Layer 6 of a small transformer language model trained on English Wikipedia (9 layers, counted from 0, width 64).
A neuron's activation on a vector x is GELU(weights . x + bias), where the dot is the dot product.
The model reads these tokens: "um" " mass" " about" " that" " of" " S" "at" "urn" "," " and" " an" " e" "cc" "ent" "ric" " or" "b" "it" " with" " a" " 1," "200" "-" "day" " period" "." "\n" "\n" "An" " add" "itional" " plan"

The vector x that enters this layer's MLP at each token. A number n stands for (n - 500) times 0.01.
0 "um": 502 577 484 509 424 483 721 468 522 602 448 615 500 372 387 564 460 551 529 577 521 394 430 556 383 570 532 416 686 559 411 552 408 393 459 304 716 587 411 496 520 389 465 620 522 509 421 491 440 483 469 565 571 551 477 485 484 556 463 429 486 416 355 447
1 " mass": 524 521 542 440 502 530 646 413 745 395 408 608 526 408 435 453 541 584 527 466 464 493 378 580 440 363 555 515 656 551 472 516 412 440 512 337 423 552 457 494 605 365 496 487 547 629 519 475 441 501 562 568 587 531 377 460 418 453 487 394 545 424 385 509
2 " about": 479 548 474 484 449 497 559 440 555 483 477 515 589 287 534 465 514 562 463 522 474 450 510 513 481 469 542 431 550 613 426 546 473 515 504 487 330 540 507 496 501 412 489 513 484 564 461 488 483 476 514 525 533 526 563 445 523 522 443 502 497 412 415 483
3 " that": 480 542 468 501 518 466 548 461 569 510 448 516 513 294 495 452 474 560 418 514 505 410 485 495 498 439 579 460 549 591 426 472 481 515 476 517 363 548 532 476 543 424 510 510 450 487 513 484 448 416 548 599 476 544 563 503 487 505 450 534 478 501 422 542
4 " of": 492 501 482 488 469 479 527 463 551 465 469 528 603 289 525 432 490 552 477 527 468 462 501 506 554 489 544 442 484 551 474 500 455 481 524 543 405 580 542 505 441 441 502 513 455 549 447 501 452 485 490 491 481 514 606 457 501 486 495 485 524 448 396 514
5 " S": 297 419 534 412 520 535 629 502 544 428 449 574 502 509 563 360 608 579 337 449 516 543 347 586 449 572 502 462 590 549 475 460 575 379 443 488 996 484 552 498 543 411 320 395 347 525 489 501 435 548 436 479 510 556 465 622 426 430 501 448 534 416 500 601
6 "at": 429 316 530 458 438 383 637 513 566 471 407 555 587 545 390 500 534 508 432 610 468 376 523 454 420 607 434 662 655 517 428 357 406 493 365 453 851 666 617 533 550 438 255 490 226 413 467 523 557 590 558 576 638 412 414 588 373 463 418 505 463 483 511 572
7 "urn": 544 487 550 581 246 410 520 458 511 449 462 555 491 505 315 534 575 557 509 419 347 309 444 441 465 689 512 422 681 552 443 507 333 474 486 451 856 623 512 518 559 398 483 589 420 509 636 508 515 468 650 477 588 575 396 468 349 389 447 451 465 559 416 510
8 ",": 534 534 495 500 433 473 546 421 510 551 478 541 501 312 439 489 561 580 444 537 492 468 454 560 458 483 480 436 436 579 482 486 509 485 485 481 543 571 466 479 390 408 557 520 435 484 507 547 464 440 469 553 452 567 622 453 465 464 483 460 494 552 446 515
9 " and": 507 537 472 497 491 506 508 450 542 510 546 495 542 276 487 449 501 527 449 543 494 451 521 517 494 475 536 440 464 570 464 530 515 443 516 498 440 551 526 477 439 495 528 498 436 504 476 521 461 451 521 530 481 520 573 450 443 519 493 462 493 510 410 500
10 " an": 519 439 563 427 519 468 490 427 553 446 574 631 464 326 501 460 507 498 445 615 387 449 414 527 438 462 520 494 588 502 501 418 446 547 517 508 413 468 598 582 583 492 411 418 487 533 413 477 446 537 636 561 458 561 515 459 544 381 523 476 521 460 432 519
11 " e": 437 464 481 347 470 467 623 409 610 456 484 603 355 445 471 456 501 570 441 486 487 466 454 598 437 407 449 589 569 607 567 398 523 580 508 548 640 510 578 379 579 517 273 403 602 584 589 396 361 656 512 643 538 564 442 616 591 441 367 371 465 453 395 486
12 "cc": 357 430 522 521 532 554 630 356 501 524 454 499 376 454 501 378 592 512 394 503 478 427 502 653 377 422 598 366 647 477 476 558 309 627 487 466 535 562 693 399 567 480 422 564 483 428 454 536 530 721 440 546 607 622 378 586 486 485 543 481 467 360 386 322
13 "ent": 514 436 453 451 584 390 612 458 526 559 543 657 469 517 477 402 618 540 495 418 567 466 483 324 404 463 457 532 768 621 542 484 272 505 330 486 546 512 573 548 485 483 401 574 485 508 618 448 421 728 398 553 591 363 400 624 457 415 640 370 375 297 394 433
14 "ric": 452 492 439 462 470 451 503 345 549 463 453 723 366 394 469 619 519 535 544 488 385 398 407 479 531 583 378 455 646 592 568 597 421 453 416 416 642 624 551 450 536 482 504 593 541 542 635 500 408 557 507 617 610 529 415 335 473 381 524 422 583 414 334 453
15 " or": 419 490 404 463 555 502 529 429 608 511 531 543 485 297 436 396 582 498 444 514 492 517 488 464 478 471 436 506 558 559 498 488 387 562 559 523 499 638 549 439 495 515 448 488 481 564 489 547 424 531 484 570 481 451 507 460 458 510 487 431 490 510 440 560
16 "b": 477 325 493 336 502 408 528 397 698 622 435 740 484 450 476 369 431 516 377 408 423 476 519 479 404 583 443 508 641 498 490 561 423 421 584 359 796 679 586 418 526 435 503 541 407 518 519 407 507 603 458 515 641 527 487 598 572 448 560 406 514 391 385 445
17 "it": 426 548 502 548 531 407 467 450 519 389 508 730 465 490 321 582 589 607 446 471 369 443 487 486 470 349 511 380 664 546 327 523 249 553 505 481 794 698 569 561 564 424 396 528 237 507 543 464 420 635 490 548 631 359 407 546 466 475 476 415 555 510 496 519
18 " with": 490 480 503 465 471 457 529 416 495 478 510 517 543 276 528 467 524 539 476 478 491 508 458 531 525 484 528 444 496 591 456 518 448 524 538 537 467 582 518 474 498 457 481 534 458 539 449 505 454 465 515 516 467 514 597 461 520 511 504 467 500 451 386 504
19 " a": 472 498 529 436 505 502 543 368 530 443 486 612 470 292 546 535 490 518 493 592 476 525 539 436 484 435 429 480 528 589 469 523 484 499 478 490 530 473 569 499 510 493 356 480 475 514 439 475 381 606 540 511 556 531 538 557 503 484 503 500 523 447 379 507
20 " 1,": 468 400 707 455 540 571 613 432 450 386 382 584 470 439 336 433 609 544 369 427 494 512 449 608 430 423 482 350 596 541 507 556 369 515 490 326 620 604 566 454 503 457 462 523 523 498 488 512 400 503 509 390 719 580 507 563 430 420 393 469 473 597 585 521
21 "200": 475 497 601 393 513 459 459 463 529 415 374 649 350 371 398 545 522 484 472 433 459 422 488 528 303 489 403 444 613 620 576 603 480 425 530 351 544 549 561 463 555 525 472 510 517 616 520 394 361 602 592 506 616 500 555 687 480 446 504 532 480 443 427 459
22 "-": 543 457 580 413 631 518 553 399 419 572 486 604 385 446 419 536 498 664 316 514 411 487 346 596 477 538 524 504 595 488 531 432 428 363 541 384 724 611 499 370 505 396 479 527 458 518 480 444 349 634 480 509 548 547 491 607 495 416 435 514 366 647 597 418
23 "day": 492 534 478 542 405 551 502 543 580 483 354 632 496 386 383 557 455 499 449 555 489 410 474 443 469 472 469 469 601 683 560 444 515 405 518 478 712 630 551 606 499 344 338 600 450 474 515 389 417 592 529 484 589 494 469 596 417 444 420 552 382 380 524 488
24 " period": 555 554 548 499 421 469 609 488 605 508 367 575 456 353 468 535 481 549 453 478 492 484 458 606 588 423 486 511 584 545 515 495 436 485 520 332 604 544 526 513 605 328 407 596 490 449 520 423 484 561 561 649 524 543 415 492 399 369 413 438 369 563 574 410
25 ".": 521 516 495 478 384 416 513 535 559 536 587 526 563 326 470 466 499 530 428 557 472 464 463 460 529 480 577 472 415 452 451 502 518 426 457 517 418 505 529 492 446 467 498 535 503 473 475 486 479 474 500 581 480 572 625 501 505 483 463 478 526 570 394 463
26 "\n": 506 479 507 501 491 394 600 514 561 506 604 528 521 354 540 431 437 533 437 569 474 414 477 484 543 486 573 440 392 427 476 473 529 475 473 496 443 552 571 505 462 422 490 504 505 512 461 469 509 487 477 520 501 548 653 505 473 525 483 434 473 508 340 454
27 "\n": 505 468 477 452 469 352 609 487 521 491 523 455 582 416 535 415 464 532 429 576 505 398 485 495 635 455 531 511 420 444 481 538 472 377 504 509 446 583 596 502 420 388 475 513 496 540 470 503 508 498 528 464 447 572 705 543 475 487 517 436 503 498 343 441
28 "An": 552 410 584 386 498 377 502 478 504 500 583 634 524 360 511 450 508 501 441 606 456 391 385 527 514 470 506 493 625 537 472 365 413 562 478 535 519 461 677 559 574 472 376 361 455 536 421 503 488 515 573 566 459 526 500 466 477 358 510 471 554 510 477 511
29 " add": 419 464 565 434 541 443 638 527 518 434 414 557 476 386 463 483 585 495 423 479 423 487 586 422 449 507 597 592 686 456 525 653 512 550 501 432 512 631 546 404 482 450 400 525 475 496 463 388 473 546 646 458 663 505 421 606 508 244 428 436 593 381 453 428
30 "itional": 497 480 494 461 453 497 459 492 560 486 421 612 457 303 480 435 510 503 482 550 369 461 506 492 553 486 435 486 667 601 477 583 427 496 467 571 545 588 590 517 523 400 456 504 500 508 547 332 526 478 550 519 511 545 473 562 414 485 521 463 584 462 428 406
31 " plan": 476 546 431 612 485 298 654 386 551 539 456 624 414 416 449 539 506 539 510 359 515 526 435 575 501 407 589 572 546 543 485 637 346 464 342 370 612 500 593 433 646 408 443 442 507 550 562 427 442 518 578 529 485 540 386 500 407 330 532 396 609 453 505 610

Each question shows the input weights of one neuron of the MLP. A number n stands for (n - 500) times 0.0034.

n238 (bias -0.127): 385 438 497 525 570 404 456 578 427 541 365 421 511 643 645 483 530 443 625 570 523 409 534 367 519 459 597 576 551 402 476 561 472 593 483 408 518 545 322 359 422 545 485 404 496 517 483 680 403 584 374 566 471 410 476 534 549 464 496 339 505 646 630 545
Its two highest activations, in order, are on tokens 6 "at", 13 "ent"

n91 (bias -0.270): 500 482 498 481 465 584 371 472 495 549 326 486 614 565 363 519 337 488 443 577 469 664 424 521 436 624 472 507 226 337 316 506 415 259 531 627 431 483 255 369 750 546 356 616 427 512 449 555 556 514 379 685 511 574 490 569 426 513 735 354 473 452 599 345
It fires most on token 22 "-"

n98 (bias 0.138): 433 608 489 495 437 613 366 536 460 465 307 467 508 702 476 497 583 562 525 417 465 532 376 535 538 553 551 487 564 462 452 465 501 450 407 558 537 498 308 531 628 577 481 506 486 475 470 534 440 474 562 499 445 562 345 511 522 386 377 542 534 415 627 537
Its two highest activations, in order, are on tokens 5 " S", 7 "urn"

n87 (bias -0.233): 504 432 507 547 490 416 599 608 584 603 521 359 329 557 524 602 510 572 357 513 502 593 587 574 426 555 526 659 384 678 667 294 424 616 528 544 357 491 555 647 469 583 341 523 590 443 414 467 633 536 427 470 550 488 539 634 662 484 454 466 455 434 455 503
Its three highest activations, in order, are on tokens 11 " e", 13 "ent", 12 "cc"

n145 (bias -0.424): 487 393 448 543 566 562 478 477 609 513 432 410 496 475 550 456 584 402 536 453 541 533 544 550 446 515 416 396 489 492 457 508 567 533 407 523 415 586 475 513 491 641 467 493 450 537 534 524 525 641 564 443 554 594 537 486 466 427 514 462 497 485 519 526
It fires most on token 12 "cc"

n152 (bias -0.230): 546 653 515 548 473 666 344 404 550 450 527 518 524 495 642 451 603 494 536 423 498 434 555 428 576 633 525 463 324 380 609 492 383 538 586 630 365 579 483 490 485 388 528 605 341 625 388 553 380 363 307 520 518 710 597 419 642 288 581 494 475 612 446 722
It fires most on token 4 " of"

n24 (bias -0.316): 507 666 671 312 438 560 381 517 512 531 513 438 602 418 421 474 606 522 448 555 408 463 628 470 427 457 482 723 390 500 497 559 445 476 460 581 577 546 496 498 591 547 415 485 612 504 384 566 567 510 444 519 436 792 468 526 470 531 616 673 475 590 361 538
It fires most on token 25 "."

n6 (bias -0.251): 430 508 497 446 399 494 423 612 353 535 423 493 434 562 571 473 446 485 468 449 518 565 490 499 275 532 754 470 369 617 389 477 537 594 385 576 519 416 450 483 499 540 455 389 460 480 491 427 532 438 469 364 462 368 452 459 464 513 419 620 526 520 509 561
On which token does it fire most, and how strongly? 5 " S", at about 1.1

n45 (bias -0.204): 462 500 387 505 822 599 486 520 613 713 431 462 299 485 433 555 381 549 571 570 496 648 611 458 514 487 497 440 433 581 491 454 558 392 444 507 483 344 504 472 569 502 534 316 517 710 596 561 555 415 510 326 493 535 557 548 633 620 455 279 503 435 432 497
On which token does it fire most, and how strongly? 11 " e", at about 1.1

n52 (bias -0.341): 536 584 468 402 484 485 439 515 525 527 434 572 522 468 495 474 617 604 730 489 546 427 517 539 405 500 434 547 600 527 533 457 658 406 437 689 518 594 454 513 499 386 444 620 619 575 589 443 638 561 424 542 584 706 604 329 455 439 516 679 639 546 495 314
Its three highest activations, in order, are on tokens 14 "ric", 30 "itional", 23 "day"

n31 (bias -0.131): 569 478 419 545 371 406 519 531 248 495 608 551 589 571 449 454 511 540 424 460 438 474 407 614 546 342 507 372 525 366 556 559 622 475 422 542 399 590 472 400 463 506 537 594 609 493 554 590 438 519 603 522 424 488 492 542 602 684 340 454 488 544 625 458
It fires most on token 25 "."

n83 (bias -0.191): 514 669 358 491 558 489 522 484 483 348 657 466 474 390 556 518 651 443 574 621 624 603 456 594 441 578 502 694 490 394 414 505 394 393 466 777 507 560 508 532 563 614 445 549 410 530 485 538 484 419 587 517 493 501 567 560 458 592 524 489 455 609 611 494
On which token does it fire most, and how strongly? 15 " or", at about 1.6

n38 (bias -0.162): 474 520 608 456 676 523 486 350 665 594 361 498 325 322 528 348 479 401 744 608 619 462 313 427 659 570 498 335 605 403 567 568 533 398 462 539 465 414 481 542 409 539 547 502 603 484 500 399 504 502 605 388 522 434 491 612 480 525 505 415 558 587 693 619
It fires most on token 30 "itional"

n66 (bias -0.290): 563 586 500 524 526 465 518 381 454 449 521 542 434 519 422 602 442 428 638 682 670 548 530 679 639 513 539 683 301 515 429 649 585 464 763 543 560 364 556 713 574 472 689 567 501 353 581 390 494 445 466 455 594 650 187 568 492 491 459 507 431 536 602 413
On which token does it fire most, and how strongly? 24 " period", at about 2.4

n240 (bias -0.299): 301 585 533 569 545 698 530 555 331 360 516 459 667 521 607 501 438 523 426 606 494 469 531 335 616 624 502 661 479 484 496 371 455 450 526 556 491 503 375 364 377 400 638 578 468 697 605 528 419 407 643 531 745 579 365 578 408 592 400 507 442 525 640 461
It fires most on token 22 "-"

n159 (bias -0.565): 376 740 455 301 676 513 563 169 537 548 517 452 500 609 577 426 475 641 546 587 546 365 412 420 617 413 583 495 555 457 535 366 559 498 326 508 483 493 462 644 443 533 667 468 562 485 404 717 443 538 525 461 461 473 486 583 681 681 508 404 508 681 642 498
On which token does it fire most, and how strongly? 22 "-", at about 1.1

n239 (bias -0.135): 531 679 512 588 511 515 696 511 614 614 633 623 574 417 467 595 449 531 441 477 477 469 514 558 580 326 562 411 498 415 432 603 716 575 474 581 448 554 539 534 427 619 512 503 496 610 414 461 677 547 590 466 427 497 506 458 501 690 402 621 490 576 609 405
Its three highest activations, in order, are on tokens 26 "\n", 25 ".", 2 " about"

n130 (bias -0.254): 509 536 430 392 484 674 561 603 499 461 484 410 790 472 441 311 439 327 402 551 616 313 552 401 549 475 596 607 490 611 513 641 399 440 348 557 567 448 434 336 592 539 612 421 583 612 574 558 579 323 397 578 668 507 452 543 463 561 565 555 460 467 498 374
On which token does it fire most, and how strongly? 2 " about", at about 1

n89 (bias -0.028): 611 525 402 469 552 468 646 486 521 502 450 459 462 438 478 515 390 640 466 470 415 461 606 498 625 730 437 523 411 483 498 379 567 450 466 406 421 501 430 495 463 439 580 617 669 610 468 354 561 539 446 511 447 653 491 469 551 536 399 438 344 558 424 583
It fires most on token 26 "\n"

n49 (bias -0.370): 511 622 416 438 529 524 440 310 543 498 338 604 522 420 477 312 603 688 466 369 639 680 485 459 504 547 553 591 514 531 523 555 364 522 511 697 407 435 447 551 483 728 723 356 498 400 445 471 580 489 489 350 569 545 573 523 572 543 617 601 426 463 488 488
It fires most on token 13 "ent"

n127 (bias -0.259): 634 655 586 520 552 529 541 478 581 511 534 424 503 613 478 588 542 619 713 466 558 634 648 667 497 698 568 575 593 625 541 477 370 334 389 603 659 665 586 506 603 714 622 562 444 475 701 534 578 543 403 618 609 689 603 509 468 615 592 540 374 573 487 397
It fires most on token 7 "urn"

n84 (bias -0.473): 524 582 614 511 481 472 436 464 537 465 467 471 486 473 560 525 549 450 468 633 601 470 446 448 580 545 448 442 527 496 503 483 588 498 416 516 488 537 448 562 576 557 429 545 454 520 530 513 501 565 556 478 479 517 484 613 550 515 572 420 516 488 561 558
Its two highest activations, in order, are on tokens 19 " a", 23 "day"

n195 (bias 0.021): 648 627 607 561 456 595 446 517 395 613 440 585 547 390 617 359 439 583 595 505 441 419 414 406 434 511 485 390 585 367 656 339 550 500 631 538 420 399 431 492 556 619 518 400 468 523 499 618 374 356 480 661 401 538 572 571 494 602 491 390 440 518 573 415
It fires most on token 10 " an"

n180 (bias -0.262): 503 560 370 474 606 457 434 612 462 380 333 247 551 448 563 513 473 448 532 372 628 341 578 683 399 567 505 648 553 548 332 497 557 573 353 460 403 416 512 516 361 508 589 400 539 413 496 559 527 301 395 526 531 457 494 422 470 515 587 415 478 606 554 342
On which token does it fire most, and how strongly? 3 " that", at about 0.45

n27 (bias -0.134): 537 552 458 353 763 566 455 531 453 468 577 517 609 500 577 394 649 619 594 499 634 430 594 333 392 419 582 630 515 688 602 610 440 644 609 547 509 297 539 389 432 436 556 580 599 613 570 689 395 590 347 452 598 457 485 482 308 693 433 633 292 580 575 674
Its three highest activations, in order, are on tokens 13 "ent", 15 " or", 20 " 1,"

n246 (bias -0.073): 541 405 547 372 517 361 553 616 634 493 489 330 457 534 508 458 525 578 545 385 614 357 423 390 571 382 537 493 427 574 423 304 563 697 498 357 434 328 623 283 560 437 483 573 584 423 698 272 565 305 462 469 504 615 432 526 637 486 339 547 573 435 675 375
Its three highest activations, in order, are on tokens 11 " e", 24 " period", 3 " that"

n226 (bias -0.138): 582 474 620 617 528 543 361 509 326 400 371 545 514 289 588 394 591 528 612 456 756 573 583 384 510 373 409 339 367 398 666 690 546 488 667 612 543 527 222 578 304 445 423 440 492 744 687 452 612 450 409 562 517 554 549 583 559 482 451 492 709 375 384 389
Its two highest activations, in order, are on tokens 4 " of", 18 " with"

n85 (bias -0.368): 554 516 423 500 480 586 273 604 457 440 595 472 428 604 552 556 490 459 538 496 482 494 493 550 429 533 471 615 467 407 534 489 522 549 550 529 465 411 537 575 651 520 454 452 473 595 425 515 393 520 645 552 457 549 603 394 321 351 342 485 501 423 529 528
It fires most on token 10 " an"

n198 (bias -0.143): 340 423 363 555 524 658 568 490 501 405 496 535 358 488 344 322 509 404 507 397 373 467 711 479 447 517 535 435 475 543 393 500 475 520 512 500 409 479 526 394 569 522 489 573 582 496 509 590 412 328 343 468 350 604 320 313 574 429 443 617 423 503 561 437
Its two highest activations, in order, are on tokens 12 "cc", 15 " or"

n53 (bias -0.037): 329 506 289 576 465 628 393 471 422 456 351 409 534 449 518 522 505 520 486 466 676 602 595 440 517 457 377 448 400 423 383 505 547 517 443 629 537 505 679 452 611 506 590 370 536 748 475 683 502 526 627 736 468 396 499 534 537 332 538 615 467 559 356 667
On which token does it fire most, and how strongly? 15 " or", at about 2.4

n82 (bias -0.434): 507 684 649 341 487 328 529 571 631 503 554 425 671 518 579 594 557 545 457 628 411 475 583 588 512 517 608 551 640 514 388 330 376 617 570 582 597 492 364 440 589 483 490 464 576 585 627 568 598 415 423 458 425 635 646 617 485 454 484 616 610 471 495 502
On which token does it fire most, and how strongly? 28 "An", at about 2.4

n223 (bias -0.108): 587 472 513 400 625 411 716 730 675 552 442 411 560 334 487 499 473 651 652 491 335 415 612 598 528 633 602 452 513 723 487 409 510 580 260 592 599 617 577 497 387 513 591 378 505 401 623 617 639 457 461 338 471 545 406 424 428 525 498 591 445 618 423 603
Its two highest activations, in order, are on tokens 6 "at", 7 "urn"

n54 (bias -0.111): 541 580 494 573 282 442 351 240 398 406 437 555 448 530 573 467 515 527 591 541 515 518 621 469 482 460 485 580 471 444 587 404 452 519 567 651 379 554 593 423 527 660 451 549 474 567 408 556 661 499 450 486 432 480 556 612 505 471 408 510 448 406 382 572
It fires most on token 19 " a"

n9 (bias -0.401): 494 596 599 480 549 571 409 404 543 530 425 509 486 554 546 420 468 361 549 684 740 426 516 431 470 627 354 313 516 371 453 505 446 398 504 529 435 447 442 438 509 512 657 704 427 597 560 551 631 433 551 526 640 349 397 496 763 458 527 233 551 477 540 456
Its three highest activations, in order, are on tokens 16 "b", 14 "ric", 0 "um"

n114 (bias -0.196): 577 694 649 612 572 407 461 617 379 603 532 600 444 383 740 500 667 721 551 396 527 523 459 411 574 570 522 363 554 481 531 470 444 571 363 551 538 555 545 614 424 667 538 495 367 604 475 445 464 537 438 425 497 570 555 580 543 580 519 463 524 521 562 678
Its two highest activations, in order, are on tokens 17 "it", 13 "ent"

n90 (bias -0.240): 454 510 536 711 471 398 534 540 400 552 573 508 442 668 395 456 405 546 496 794 508 587 396 387 419 565 573 558 386 505 487 440 504 521 419 566 342 589 546 660 410 520 466 417 519 409 511 583 390 599 516 296 545 510 265 495 515 521 600 570 287 452 465 473
It fires most on token 13 "ent"

n104 (bias -0.299): 400 414 487 319 568 520 394 523 274 387 463 374 472 423 575 596 607 558 432 508 476 609 602 266 409 475 469 417 525 399 410 350 519 553 662 434 441 617 422 446 296 430 430 476 399 700 612 555 658 454 462 644 471 481 467 471 558 344 511 510 451 494 491 486
Its two highest activations, in order, are on tokens 29 " add", 15 " or"

n67 (bias -0.441): 455 386 509 524 468 466 602 763 529 540 631 581 568 610 488 673 465 596 402 482 511 662 396 636 552 562 502 421 434 546 527 537 556 570 553 465 498 509 326 475 578 532 474 554 661 364 450 607 503 426 535 568 181 507 477 318 381 643 413 412 435 481 423 545
It fires most on token 0 "um"

n62 (bias -0.110): 478 348 523 473 251 554 391 461 550 471 559 393 519 651 281 357 617 558 575 563 501 593 651 361 427 397 381 504 305 341 513 507 603 550 538 475 412 552 511 522 682 378 534 527 462 552 482 473 535 510 532 441 542 574 405 420 569 362 439 464 624 313 384 360
On which token does it fire most, and how strongly? 29 " add", at about 2.4

n169 (bias -0.114): 519 459 424 386 584 550 505 281 591 434 381 497 581 410 498 429 522 350 589 549 564 605 660 544 494 573 461 348 404 409 404 693 535 446 584 509 579 540 331 532 500 654 519 506 403 548 493 664 528 427 442 520 489 541 545 515 534 558 578 484 515 467 341 593
It fires most on token 16 "b"